Layer 3 of a small transformer language model trained on English Wikipedia (15 layers, counted from 0, width 64).
Take only the direct path to the model's output, skipping the later layers: a vector added to the residual stream pushes a token's score in proportion to its dot product with that token's output vector.

Output vectors of the tokens that the questions are about. A number n stands for (n - 128) times 0.023.
"ebsite": 173, 86, 113, 223, 220, 115, 120, 148, 108, 144, 138, 165, 100, 145, 121, 153, 210, 102, 96, 100, 125, 96, 160, 155, 73, 78, 149, 125, 111, 193, 147, 73, 196, 145, 115, 117, 163, 113, 146, 121, 73, 54, 136, 152, 132, 150, 145, 100, 152, 121, 134, 155, 140, 97, 119, 98, 86, 101, 66, 89, 125, 144, 99, 142
"while": 175, 134, 83, 185, 164, 131, 83, 160, 178, 149, 129, 184, 67, 139, 124, 116, 87, 79, 136, 84, 154, 151, 151, 132, 142, 95, 157, 145, 93, 174, 172, 158, 160, 117, 81, 59, 135, 138, 96, 196, 86, 115, 189, 97, 212, 147, 145, 88, 109, 99, 157, 143, 57, 118, 77, 124, 143, 79, 136, 83, 113, 112, 142, 131
"Track": 134, 94, 142, 152, 171, 116, 114, 152, 133, 158, 148, 121, 128, 141, 140, 155, 155, 111, 108, 99, 133, 130, 139, 103, 139, 107, 91, 113, 91, 157, 142, 123, 147, 140, 128, 124, 154, 103, 117, 124, 168, 79, 141, 123, 178, 124, 172, 71, 138, 155, 201, 156, 100, 105, 100, 140, 128, 56, 102, 134, 106, 101, 100, 136
"hire": 196, 119, 83, 126, 177, 176, 147, 141, 109, 149, 134, 190, 130, 150, 116, 169, 83, 123, 165, 125, 113, 97, 129, 150, 135, 88, 161, 139, 120, 121, 157, 165, 179, 200, 130, 90, 151, 113, 179, 140, 126, 142, 143, 132, 91, 72, 119, 67, 120, 108, 100, 128, 46, 127, 44, 136, 187, 107, 132, 79, 63, 119, 112, 125
"pped": 164, 118, 112, 178, 172, 91, 170, 114, 169, 159, 133, 132, 174, 113, 125, 135, 144, 101, 167, 154, 130, 133, 83, 154, 89, 84, 97, 121, 115, 120, 108, 162, 154, 127, 132, 101, 174, 115, 144, 127, 92, 110, 167, 146, 168, 46, 177, 121, 144, 137, 134, 152, 114, 105, 90, 148, 124, 100, 112, 115, 63, 134, 100, 96
"liament": 133, 82, 186, 189, 172, 119, 156, 162, 151, 131, 147, 170, 89, 164, 59, 87, 191, 48, 152, 66, 132, 149, 148, 150, 101, 99, 175, 78, 77, 148, 173, 158, 169, 196, 131, 72, 117, 114, 117, 179, 153, 132, 140, 110, 104, 92, 163, 91, 141, 90, 140, 125, 52, 160, 88, 154, 126, 93, 91, 83, 118, 175, 88, 146
" Pld": 193, 140, 95, 152, 232, 104, 186, 161, 127, 126, 112, 186, 83, 96, 119, 101, 138, 115, 146, 126, 138, 90, 115, 135, 140, 115, 155, 131, 123, 179, 102, 199, 136, 158, 158, 65, 137, 101, 184, 137, 130, 79, 154, 146, 119, 92, 145, 149, 153, 74, 147, 134, 69, 156, 90, 90, 67, 95, 135, 97, 112, 124, 79, 126
",": 134, 116, 105, 107, 98, 155, 113, 115, 132, 108, 134, 122, 159, 126, 154, 141, 89, 137, 103, 141, 134, 157, 121, 114, 155, 159, 108, 152, 120, 113, 117, 106, 117, 107, 163, 135, 118, 142, 140, 130, 131, 141, 97, 124, 124, 145, 85, 108, 108, 144, 115, 125, 135, 103, 174, 104, 138, 168, 135, 138, 149, 135, 138, 130
"|---|---|\n": 177, 159, 132, 119, 147, 118, 110, 150, 104, 165, 98, 173, 122, 129, 74, 118, 168, 116, 131, 161, 151, 104, 121, 86, 152, 56, 139, 124, 111, 143, 154, 95, 157, 124, 138, 122, 185, 104, 180, 205, 98, 141, 134, 144, 155, 159, 167, 122, 159, 122, 131, 116, 114, 114, 82, 87, 124, 76, 91, 85, 94, 127, 125, 104
"\"": 127, 128, 139, 133, 185, 162, 88, 137, 123, 128, 125, 140, 137, 140, 174, 158, 119, 136, 131, 155, 129, 107, 89, 101, 117, 98, 118, 109, 120, 103, 110, 111, 135, 124, 136, 122, 120, 134, 108, 155, 144, 102, 93, 108, 165, 135, 97, 145, 152, 154, 154, 139, 128, 169, 119, 146, 105, 150, 76, 109, 138, 101, 159, 98
".": 105, 109, 130, 96, 103, 137, 106, 127, 110, 96, 118, 104, 153, 133, 157, 137, 109, 116, 129, 154, 136, 128, 135, 134, 146, 146, 115, 177, 150, 89, 95, 129, 122, 136, 141, 136, 107, 139, 129, 97, 111, 134, 114, 102, 96, 159, 99, 139, 129, 158, 134, 146, 144, 129, 146, 130, 130, 133, 143, 128, 133, 153, 132, 155
" mm": 145, 103, 131, 111, 182, 143, 129, 159, 136, 150, 89, 150, 120, 101, 140, 152, 114, 139, 120, 137, 99, 122, 92, 147, 133, 122, 124, 99, 139, 141, 162, 107, 129, 183, 171, 106, 117, 111, 158, 118, 86, 98, 132, 113, 154, 89, 167, 116, 143, 111, 154, 136, 92, 160, 108, 160, 109, 90, 97, 128, 123, 141, 107, 149
"ritish": 164, 104, 138, 182, 180, 106, 153, 154, 82, 144, 109, 136, 125, 87, 162, 167, 131, 102, 181, 89, 158, 130, 148, 143, 100, 46, 165, 122, 97, 175, 202, 151, 165, 192, 135, 125, 145, 114, 131, 127, 120, 139, 101, 133, 111, 75, 147, 117, 119, 154, 73, 138, 99, 125, 124, 157, 94, 95, 90, 98, 86, 94, 84, 156
" Arthropoda": 151, 146, 146, 165, 170, 93, 153, 135, 116, 164, 184, 143, 120, 147, 132, 132, 161, 77, 157, 108, 102, 91, 120, 140, 102, 142, 104, 147, 107, 154, 156, 153, 145, 153, 134, 81, 189, 106, 104, 105, 158, 84, 107, 123, 164, 124, 141, 141, 119, 91, 126, 132, 75, 135, 100, 131, 160, 106, 107, 82, 116, 101, 81, 152
" (°": 133, 63, 196, 158, 228, 126, 122, 130, 109, 113, 97, 165, 103, 144, 124, 148, 108, 115, 116, 170, 156, 38, 158, 71, 118, 136, 168, 107, 78, 157, 175, 91, 140, 128, 158, 115, 148, 92, 171, 141, 171, 130, 159, 156, 140, 124, 174, 140, 152, 99, 152, 136, 30, 145, 104, 106, 127, 90, 78, 77, 91, 179, 92, 125
"Species": 164, 105, 165, 154, 200, 135, 123, 154, 138, 134, 148, 112, 163, 129, 100, 208, 215, 110, 103, 109, 152, 89, 112, 112, 88, 129, 151, 144, 124, 126, 192, 82, 151, 178, 145, 84, 140, 102, 123, 74, 114, 73, 132, 77, 174, 135, 163, 61, 122, 119, 153, 154, 97, 105, 105, 107, 72, 98, 100, 106, 116, 133, 128, 183
"}\n": 142, 168, 113, 178, 135, 132, 88, 145, 129, 152, 108, 169, 105, 107, 140, 170, 108, 85, 128, 145, 140, 74, 143, 160, 94, 117, 139, 111, 131, 153, 110, 174, 148, 161, 177, 158, 159, 105, 167, 135, 96, 143, 114, 112, 105, 136, 137, 109, 117, 105, 163, 126, 130, 154, 118, 79, 89, 135, 68, 102, 122, 140, 37, 156
"play": 145, 127, 183, 140, 147, 91, 124, 142, 130, 147, 140, 147, 86, 138, 127, 110, 131, 102, 182, 120, 113, 163, 120, 175, 104, 121, 71, 117, 85, 135, 133, 150, 143, 99, 123, 128, 107, 124, 169, 172, 116, 83, 166, 136, 175, 129, 151, 85, 164, 131, 164, 144, 117, 98, 86, 162, 117, 119, 89, 92, 131, 85, 120, 119
"DST": 142, 76, 141, 167, 124, 134, 153, 190, 91, 142, 155, 186, 53, 143, 75, 177, 151, 90, 95, 143, 172, 94, 97, 158, 89, 138, 135, 110, 92, 214, 168, 116, 175, 139, 122, 85, 159, 101, 171, 106, 125, 119, 151, 140, 146, 139, 148, 93, 141, 38, 162, 135, 149, 196, 5, 140, 105, 76, 94, 110, 109, 137, 76, 190
"ma": 106, 128, 145, 132, 117, 145, 165, 157, 152, 124, 91, 138, 110, 138, 119, 165, 102, 112, 146, 169, 135, 141, 116, 144, 113, 119, 90, 122, 135, 124, 159, 147, 147, 133, 109, 101, 109, 124, 123, 146, 91, 142, 100, 128, 156, 135, 134, 131, 110, 140, 126, 120, 135, 84, 115, 166, 102, 121, 116, 112, 151, 139, 121, 118
".e": 144, 134, 141, 140, 172, 124, 135, 153, 106, 138, 132, 127, 94, 143, 95, 140, 175, 99, 101, 149, 67, 125, 92, 169, 174, 99, 105, 111, 167, 166, 180, 152, 160, 132, 173, 73, 191, 110, 153, 143, 83, 90, 193, 102, 99, 126, 165, 108, 137, 154, 102, 138, 65, 157, 103, 142, 60, 121, 65, 127, 103, 118, 71, 178
" Insecta": 191, 106, 107, 162, 209, 152, 129, 190, 111, 162, 153, 231, 87, 141, 98, 118, 143, 105, 141, 11, 108, 109, 101, 117, 132, 164, 119, 95, 124, 179, 143, 169, 173, 181, 160, 105, 136, 116, 123, 134, 130, 69, 160, 134, 118, 96, 151, 119, 102, 90, 105, 140, 112, 181, 111, 151, 137, 67, 139, 9, 120, 83, 73, 161
"heast": 172, 113, 139, 193, 176, 141, 126, 179, 145, 198, 129, 211, 65, 175, 62, 202, 143, 39, 164, 99, 131, 80, 76, 129, 116, 76, 150, 79, 91, 170, 185, 181, 193, 237, 126, 52, 147, 83, 184, 223, 80, 64, 177, 206, 183, 60, 166, 85, 135, 117, 167, 153, 37, 152, 46, 144, 116, 41, 53, 44, 45, 104, 58, 178
"orial": 142, 133, 137, 159, 174, 85, 103, 126, 86, 133, 87, 168, 112, 170, 152, 162, 121, 100, 139, 149, 142, 147, 133, 127, 90, 71, 174, 100, 97, 155, 140, 123, 180, 141, 116, 130, 122, 112, 125, 140, 152, 140, 121, 114, 148, 122, 129, 92, 75, 116, 118, 124, 129, 152, 115, 174, 147, 97, 116, 139, 135, 107, 91, 137
"istoric": 144, 63, 153, 186, 207, 90, 122, 153, 104, 150, 79, 145, 118, 143, 90, 170, 124, 123, 126, 171, 116, 157, 137, 143, 108, 86, 141, 140, 84, 168, 170, 112, 173, 146, 134, 63, 117, 112, 140, 133, 92, 152, 185, 138, 144, 61, 151, 74, 117, 107, 119, 127, 124, 157, 93, 167, 102, 111, 136, 89, 102, 94, 118, 191
"ople": 195, 117, 138, 166, 157, 115, 88, 160, 161, 146, 121, 143, 123, 158, 77, 104, 142, 93, 93, 63, 124, 128, 144, 112, 118, 44, 143, 112, 116, 101, 181, 109, 168, 163, 140, 110, 199, 120, 155, 192, 126, 115, 168, 112, 123, 118, 179, 136, 135, 93, 77, 142, 90, 159, 136, 119, 154, 106, 102, 105, 120, 136, 82, 117

Each question shows what one neuron of this layer's MLP adds at an activation of 1. A number n stands for (n - 128) times 0.0097.

n9: 141, 134, 151, 124, 103, 117, 120, 119, 119, 120, 124, 129, 86, 146, 151, 129, 142, 129, 104, 110, 132, 79, 112, 100, 174, 131, 46, 148, 132, 124, 156, 94, 148, 154, 147, 136, 161, 154, 98, 128, 103, 122, 119, 133, 128, 138, 113, 110, 117, 129, 147, 121, 123, 105, 109, 159, 166, 103, 164, 157, 109, 136, 163, 154
Which of these tokens does it push down most? " Pld"

n0: 168, 148, 108, 137, 164, 104, 50, 109, 132, 136, 141, 166, 119, 136, 159, 117, 198, 134, 130, 121, 128, 106, 124, 119, 112, 134, 111, 144, 75, 137, 172, 113, 161, 119, 129, 152, 194, 87, 112, 88, 141, 107, 119, 127, 137, 129, 111, 120, 142, 136, 95, 110, 127, 121, 160, 104, 166, 150, 82, 123, 129, 109, 122, 118
Pushed up most: "ebsite"

n70: 107, 70, 121, 138, 126, 111, 158, 112, 141, 114, 91, 114, 122, 115, 126, 121, 114, 135, 122, 114, 86, 121, 149, 129, 141, 123, 131, 123, 126, 143, 178, 145, 139, 151, 107, 131, 113, 112, 110, 122, 155, 149, 137, 121, 115, 153, 128, 135, 171, 151, 145, 122, 126, 136, 135, 143, 125, 110, 140, 106, 142, 162, 125, 115
Which two tokens does it push up most, strongest first? "liament", " (°"

n33: 153, 148, 133, 121, 147, 185, 128, 122, 117, 109, 156, 119, 98, 139, 108, 122, 83, 160, 119, 106, 140, 133, 139, 140, 86, 143, 149, 141, 145, 156, 155, 113, 113, 118, 155, 93, 84, 139, 157, 186, 134, 94, 115, 152, 145, 120, 141, 145, 123, 116, 135, 118, 123, 104, 118, 131, 125, 116, 123, 103, 99, 120, 122, 119
Which of these tokens does it push down most? "."

n101: 102, 91, 155, 145, 133, 163, 134, 160, 137, 135, 108, 133, 148, 142, 111, 149, 130, 123, 140, 107, 130, 165, 108, 112, 134, 98, 125, 112, 94, 120, 103, 139, 141, 155, 109, 133, 125, 129, 126, 152, 88, 116, 128, 136, 138, 135, 104, 115, 135, 92, 137, 155, 129, 111, 103, 124, 166, 156, 109, 139, 109, 156, 121, 107
Which two tokens does it push up most, strongest first? "heast", "liament"

n56: 149, 140, 128, 176, 130, 109, 118, 131, 132, 118, 101, 110, 143, 116, 134, 137, 122, 109, 108, 167, 113, 130, 126, 125, 136, 138, 104, 134, 123, 145, 119, 104, 156, 138, 91, 135, 129, 122, 166, 123, 114, 181, 97, 120, 127, 89, 120, 134, 128, 107, 130, 109, 160, 144, 135, 150, 140, 130, 125, 109, 111, 133, 105, 152
Pushed up most: "istoric"

n118: 143, 115, 155, 140, 149, 117, 119, 109, 151, 89, 123, 150, 139, 129, 138, 101, 153, 151, 112, 142, 158, 107, 168, 145, 117, 136, 119, 186, 114, 128, 112, 116, 140, 122, 159, 107, 126, 106, 64, 119, 140, 140, 130, 138, 133, 122, 122, 154, 129, 158, 126, 141, 119, 147, 126, 77, 145, 94, 94, 121, 84, 123, 121, 141
Which of these tokens does it push down most? "ma"

n125: 117, 126, 134, 113, 85, 143, 143, 74, 152, 109, 152, 147, 147, 112, 85, 115, 157, 111, 140, 132, 118, 142, 118, 134, 117, 90, 156, 167, 142, 159, 115, 125, 136, 140, 132, 162, 193, 223, 122, 129, 107, 147, 189, 220, 116, 130, 129, 145, 41, 173, 93, 135, 7, 147, 116, 99, 117, 96, 71, 82, 111, 78, 156, 184
Which of these tokens does it push down most? "\""

n36: 133, 132, 103, 158, 89, 100, 95, 111, 135, 138, 127, 144, 152, 95, 134, 121, 127, 81, 128, 151, 151, 130, 153, 147, 135, 126, 150, 119, 90, 93, 87, 155, 129, 142, 152, 171, 144, 117, 145, 153, 123, 147, 137, 123, 101, 113, 89, 111, 144, 174, 127, 120, 149, 152, 141, 112, 138, 132, 100, 88, 138, 112, 130, 133
Pushed up most: "}\n"

n119: 152, 179, 108, 134, 110, 121, 108, 133, 121, 172, 107, 135, 95, 133, 112, 143, 107, 139, 103, 119, 133, 146, 99, 127, 118, 149, 156, 131, 148, 141, 124, 131, 173, 134, 117, 123, 110, 117, 134, 144, 124, 133, 132, 109, 126, 110, 131, 107, 103, 154, 150, 140, 125, 146, 92, 116, 138, 121, 119, 162, 109, 98, 126, 132
Pushed up most: "heast"

n53: 138, 134, 168, 135, 133, 125, 126, 168, 153, 133, 95, 127, 182, 149, 109, 131, 167, 130, 113, 168, 163, 137, 99, 133, 112, 151, 108, 141, 107, 99, 158, 82, 125, 139, 120, 136, 143, 92, 113, 71, 122, 167, 115, 100, 120, 132, 102, 137, 110, 113, 153, 118, 97, 108, 98, 117, 138, 89, 140, 154, 105, 140, 161, 137
Pushed up most: "Species"

n21: 133, 120, 145, 159, 132, 141, 127, 167, 115, 147, 101, 90, 116, 133, 102, 120, 145, 132, 119, 98, 92, 124, 116, 154, 113, 113, 140, 84, 147, 103, 105, 153, 141, 158, 109, 127, 126, 114, 126, 131, 141, 133, 166, 119, 119, 167, 141, 131, 142, 129, 136, 128, 116, 107, 136, 125, 129, 112, 143, 142, 127, 135, 124, 112
Which of these tokens does it push down most? ","

n13: 98, 149, 89, 109, 131, 137, 102, 138, 101, 108, 123, 135, 114, 128, 140, 105, 148, 152, 122, 136, 127, 108, 125, 147, 124, 114, 113, 114, 121, 149, 167, 122, 108, 158, 137, 156, 112, 139, 163, 127, 133, 131, 145, 157, 130, 118, 124, 90, 145, 147, 141, 123, 123, 143, 121, 157, 95, 129, 116, 102, 158, 131, 132, 118
Pushed up most: " mm"

n47: 101, 94, 133, 118, 81, 141, 156, 148, 141, 100, 108, 123, 119, 163, 141, 153, 130, 115, 99, 140, 128, 130, 114, 119, 155, 161, 89, 94, 143, 113, 139, 144, 127, 112, 119, 134, 136, 125, 101, 139, 127, 174, 134, 85, 141, 130, 121, 137, 143, 144, 129, 147, 132, 106, 119, 144, 153, 118, 112, 121, 113, 139, 158, 138
Pushed up most: "ma"

n93: 157, 148, 127, 129, 133, 120, 126, 122, 103, 117, 117, 134, 139, 139, 143, 141, 123, 108, 120, 124, 114, 103, 122, 124, 132, 131, 115, 124, 102, 101, 126, 126, 107, 124, 120, 138, 146, 115, 115, 120, 111, 127, 132, 143, 150, 124, 108, 121, 152, 134, 115, 154, 134, 140, 135, 162, 142, 138, 135, 105, 137, 105, 158, 148
Pushed up most: "\""

n91: 113, 144, 123, 129, 107, 141, 110, 153, 131, 139, 126, 129, 163, 121, 154, 128, 120, 78, 130, 134, 101, 109, 127, 127, 134, 119, 124, 122, 102, 162, 83, 145, 139, 138, 132, 151, 107, 108, 113, 172, 133, 130, 141, 118, 154, 142, 144, 170, 128, 123, 97, 115, 129, 125, 140, 126, 105, 134, 173, 130, 104, 121, 118, 123
Pushed up most: "}\n"

n50: 159, 119, 110, 111, 142, 120, 109, 100, 142, 143, 99, 120, 140, 99, 140, 110, 81, 133, 103, 133, 118, 136, 147, 146, 112, 133, 140, 119, 135, 127, 137, 110, 103, 165, 131, 122, 87, 113, 124, 112, 130, 125, 154, 117, 133, 130, 131, 168, 131, 146, 148, 154, 109, 146, 114, 148, 143, 100, 132, 147, 117, 133, 158, 150
Pushed up most: " mm"

n117: 126, 126, 126, 83, 121, 122, 92, 88, 126, 126, 171, 116, 150, 123, 105, 151, 126, 102, 137, 126, 173, 83, 150, 133, 168, 159, 118, 132, 114, 145, 129, 109, 106, 141, 126, 125, 114, 109, 169, 107, 135, 148, 78, 139, 108, 139, 125, 150, 151, 178, 133, 130, 130, 155, 124, 139, 125, 90, 117, 130, 147, 108, 94, 156
Pushed up most: "."

n123: 118, 156, 96, 125, 165, 154, 159, 146, 105, 141, 129, 135, 122, 129, 133, 124, 122, 123, 124, 158, 99, 117, 113, 122, 123, 104, 148, 85, 129, 124, 122, 169, 91, 131, 136, 126, 115, 122, 116, 127, 139, 135, 130, 103, 126, 126, 152, 174, 144, 119, 109, 107, 132, 134, 153, 102, 119, 174, 162, 120, 102, 126, 121, 105
Pushed up most: " Pld"

n121: 150, 136, 86, 130, 137, 101, 112, 133, 123, 120, 132, 115, 145, 141, 117, 124, 106, 118, 133, 111, 157, 132, 153, 137, 156, 106, 137, 105, 119, 154, 127, 139, 115, 117, 136, 132, 125, 147, 155, 116, 130, 147, 134, 134, 126, 112, 136, 111, 99, 152, 150, 119, 126, 106, 123, 129, 125, 123, 117, 141, 132, 157, 99, 118
Which of these tokens does it push down most? "\""

n32: 83, 117, 169, 129, 126, 100, 114, 81, 176, 114, 103, 145, 127, 140, 94, 142, 155, 114, 155, 139, 124, 150, 117, 146, 126, 166, 130, 116, 158, 89, 105, 173, 128, 152, 111, 135, 166, 98, 156, 125, 130, 143, 145, 130, 123, 99, 140, 118, 102, 77, 146, 89, 109, 112, 124, 113, 142, 163, 96, 149, 156, 113, 134, 142
Pushed up most: "liament"

n45: 116, 120, 158, 158, 132, 128, 124, 75, 135, 119, 139, 85, 106, 88, 110, 181, 76, 105, 144, 108, 120, 115, 114, 140, 137, 128, 132, 105, 120, 94, 135, 136, 100, 166, 155, 115, 111, 100, 138, 149, 157, 156, 131, 177, 134, 154, 142, 112, 131, 139, 143, 132, 124, 118, 162, 146, 141, 137, 125, 99, 117, 124, 129, 144
Which of these tokens does it push down most? "ebsite"

n64: 132, 169, 164, 142, 130, 132, 142, 126, 152, 164, 156, 98, 147, 108, 107, 137, 144, 110, 103, 125, 91, 139, 119, 111, 160, 125, 137, 124, 127, 114, 132, 74, 119, 105, 118, 119, 165, 68, 150, 123, 104, 126, 114, 106, 154, 108, 114, 127, 115, 141, 111, 128, 148, 135, 143, 134, 127, 119, 141, 120, 115, 156, 154, 142
Which of these tokens does it push down most? " Pld"

n104: 162, 116, 115, 94, 132, 127, 101, 149, 114, 101, 138, 142, 178, 125, 107, 122, 161, 125, 128, 127, 101, 159, 150, 121, 125, 136, 119, 118, 122, 129, 152, 140, 136, 87, 113, 106, 122, 133, 108, 149, 155, 139, 153, 155, 122, 105, 155, 130, 111, 143, 116, 122, 105, 91, 95, 145, 167, 161, 144, 115, 111, 117, 149, 113
Pushed up most: "hire"

n73: 105, 164, 107, 116, 95, 166, 96, 108, 142, 174, 132, 127, 166, 162, 157, 74, 171, 131, 134, 131, 124, 138, 115, 157, 126, 134, 170, 130, 138, 130, 123, 139, 95, 109, 127, 94, 110, 106, 142, 162, 120, 119, 93, 117, 135, 115, 198, 170, 145, 106, 77, 123, 103, 151, 114, 94, 140, 152, 77, 160, 161, 108, 103, 104
Which of these tokens does it push down most? "istoric"

n74: 103, 136, 88, 128, 123, 119, 137, 140, 104, 129, 140, 120, 115, 114, 139, 138, 120, 141, 140, 111, 145, 118, 151, 140, 149, 127, 96, 143, 136, 86, 151, 105, 124, 123, 145, 119, 135, 132, 159, 118, 160, 157, 119, 121, 116, 140, 121, 124, 150, 137, 101, 105, 143, 136, 133, 131, 118, 122, 119, 147, 103, 127, 141, 123
Which of these tokens does it push down most? "heast"

n102: 83, 142, 118, 147, 143, 150, 111, 113, 122, 127, 99, 144, 157, 108, 188, 148, 132, 111, 126, 155, 122, 130, 139, 143, 93, 143, 124, 151, 142, 140, 136, 129, 111, 133, 137, 136, 91, 133, 101, 122, 135, 125, 133, 129, 120, 119, 138, 125, 130, 132, 130, 93, 111, 119, 105, 147, 123, 94, 149, 132, 163, 131, 124, 81
Which of these tokens does it push down most? "ople"

n35: 119, 151, 147, 126, 129, 117, 101, 134, 147, 112, 74, 162, 149, 133, 178, 126, 100, 151, 129, 107, 151, 146, 128, 154, 114, 97, 116, 148, 109, 96, 131, 143, 124, 150, 150, 104, 138, 85, 132, 157, 102, 116, 144, 150, 161, 141, 128, 119, 115, 110, 113, 103, 124, 117, 144, 97, 134, 144, 125, 145, 125, 113, 147, 117
Pushed up most: "while"

n48: 140, 116, 96, 112, 121, 111, 166, 127, 126, 187, 129, 112, 119, 119, 114, 119, 115, 115, 103, 127, 129, 126, 95, 168, 158, 89, 98, 153, 146, 137, 115, 93, 114, 117, 168, 149, 111, 118, 134, 111, 161, 158, 152, 136, 112, 122, 159, 104, 176, 149, 112, 134, 107, 126, 113, 127, 121, 166, 109, 114, 133, 143, 155, 120
Which of these tokens does it push down most? "orial"

n62: 135, 109, 95, 120, 136, 105, 150, 125, 136, 106, 124, 132, 135, 160, 135, 158, 104, 118, 160, 105, 115, 151, 126, 125, 116, 185, 136, 87, 109, 86, 146, 173, 81, 124, 134, 116, 120, 151, 152, 115, 165, 129, 117, 128, 150, 144, 143, 139, 123, 104, 136, 105, 142, 172, 132, 126, 113, 130, 131, 107, 104, 109, 107, 126
Which of these tokens does it push down most? "ebsite"

n19: 123, 105, 87, 125, 138, 133, 163, 131, 123, 164, 148, 132, 111, 146, 134, 119, 132, 153, 121, 119, 113, 136, 154, 84, 120, 138, 129, 109, 169, 121, 138, 125, 116, 116, 137, 119, 150, 143, 105, 126, 154, 116, 134, 114, 127, 99, 143, 115, 116, 176, 154, 112, 126, 107, 128, 136, 134, 92, 150, 149, 115, 91, 150, 91
Pushed up most: "Track"

n3: 134, 127, 94, 108, 158, 143, 134, 138, 89, 120, 83, 106, 108, 135, 152, 113, 132, 100, 121, 152, 137, 149, 177, 107, 131, 84, 165, 139, 144, 161, 92, 138, 183, 112, 128, 127, 158, 95, 173, 150, 136, 127, 105, 68, 104, 152, 147, 132, 80, 127, 137, 160, 130, 132, 165, 132, 130, 91, 144, 153, 106, 110, 136, 99
Pushed up most: "orial"

n67: 136, 82, 130, 127, 147, 133, 146, 110, 122, 129, 124, 161, 113, 119, 130, 129, 146, 139, 118, 104, 145, 111, 124, 128, 112, 126, 208, 142, 125, 170, 89, 83, 143, 134, 122, 168, 131, 105, 130, 165, 91, 96, 117, 112, 143, 120, 142, 119, 72, 111, 157, 146, 92, 138, 87, 121, 110, 128, 153, 157, 141, 154, 151, 119
Pushed up most: "ebsite"

n106: 148, 135, 122, 138, 144, 124, 127, 125, 118, 159, 128, 103, 90, 118, 157, 145, 147, 114, 163, 132, 122, 155, 111, 192, 130, 152, 127, 128, 160, 139, 113, 124, 117, 122, 104, 95, 141, 137, 89, 119, 174, 127, 119, 117, 163, 139, 150, 122, 127, 113, 106, 84, 81, 156, 143, 112, 137, 110, 132, 136, 92, 86, 136, 109
Pushed up most: " Arthropoda"

n75: 148, 125, 125, 111, 112, 123, 118, 128, 128, 113, 136, 133, 134, 119, 92, 127, 144, 121, 159, 197, 151, 141, 163, 79, 139, 120, 114, 130, 137, 142, 156, 112, 114, 149, 134, 118, 93, 134, 132, 132, 105, 97, 78, 140, 146, 135, 145, 130, 107, 128, 117, 123, 124, 91, 115, 168, 194, 95, 133, 118, 129, 117, 133, 132
Pushed up most: "|---|---|\n"

n49: 116, 82, 134, 141, 103, 135, 145, 135, 137, 82, 125, 117, 118, 117, 109, 151, 119, 154, 131, 115, 131, 126, 139, 91, 136, 105, 115, 133, 127, 126, 104, 131, 123, 123, 128, 164, 152, 167, 116, 137, 94, 99, 92, 123, 108, 132, 105, 144, 106, 129, 154, 148, 149, 125, 144, 135, 131, 115, 151, 134, 168, 169, 146, 157
Pushed up most: "."

n108: 78, 115, 136, 122, 133, 126, 160, 152, 137, 153, 166, 107, 166, 174, 113, 103, 135, 156, 121, 63, 137, 128, 91, 147, 143, 138, 106, 103, 97, 118, 127, 159, 116, 148, 98, 120, 109, 142, 176, 106, 128, 112, 143, 160, 108, 156, 119, 118, 139, 123, 154, 89, 108, 136, 129, 108, 143, 137, 97, 130, 141, 160, 112, 121
Which two tokens does it push up most, strongest first? "liament", "heast"

n11: 122, 105, 152, 140, 129, 142, 194, 134, 117, 157, 97, 109, 164, 142, 88, 109, 140, 159, 98, 122, 112, 121, 131, 146, 134, 119, 111, 117, 163, 123, 87, 151, 139, 99, 114, 112, 99, 136, 132, 152, 134, 115, 107, 177, 131, 104, 146, 133, 146, 96, 137, 117, 141, 142, 141, 107, 121, 155, 155, 122, 122, 96, 118, 111
Which two tokens does it push up most, strongest first? " Pld", "pped"

n37: 123, 85, 112, 115, 115, 137, 95, 144, 114, 120, 115, 125, 109, 106, 95, 145, 102, 141, 144, 118, 97, 100, 174, 123, 154, 101, 159, 124, 154, 153, 106, 136, 126, 140, 142, 141, 140, 156, 118, 142, 158, 148, 118, 127, 105, 110, 135, 152, 118, 141, 140, 154, 94, 161, 154, 135, 115, 91, 132, 134, 120, 163, 127, 116
Which of these tokens does it push down most? "play"

n116: 133, 138, 132, 141, 146, 141, 109, 106, 141, 106, 118, 129, 105, 120, 156, 158, 110, 129, 141, 136, 151, 157, 160, 137, 73, 143, 131, 123, 128, 133, 132, 166, 125, 133, 131, 96, 114, 129, 122, 160, 113, 127, 132, 127, 153, 123, 137, 122, 118, 111, 111, 104, 132, 119, 91, 126, 137, 100, 134, 140, 125, 119, 118, 129
Pushed up most: "while"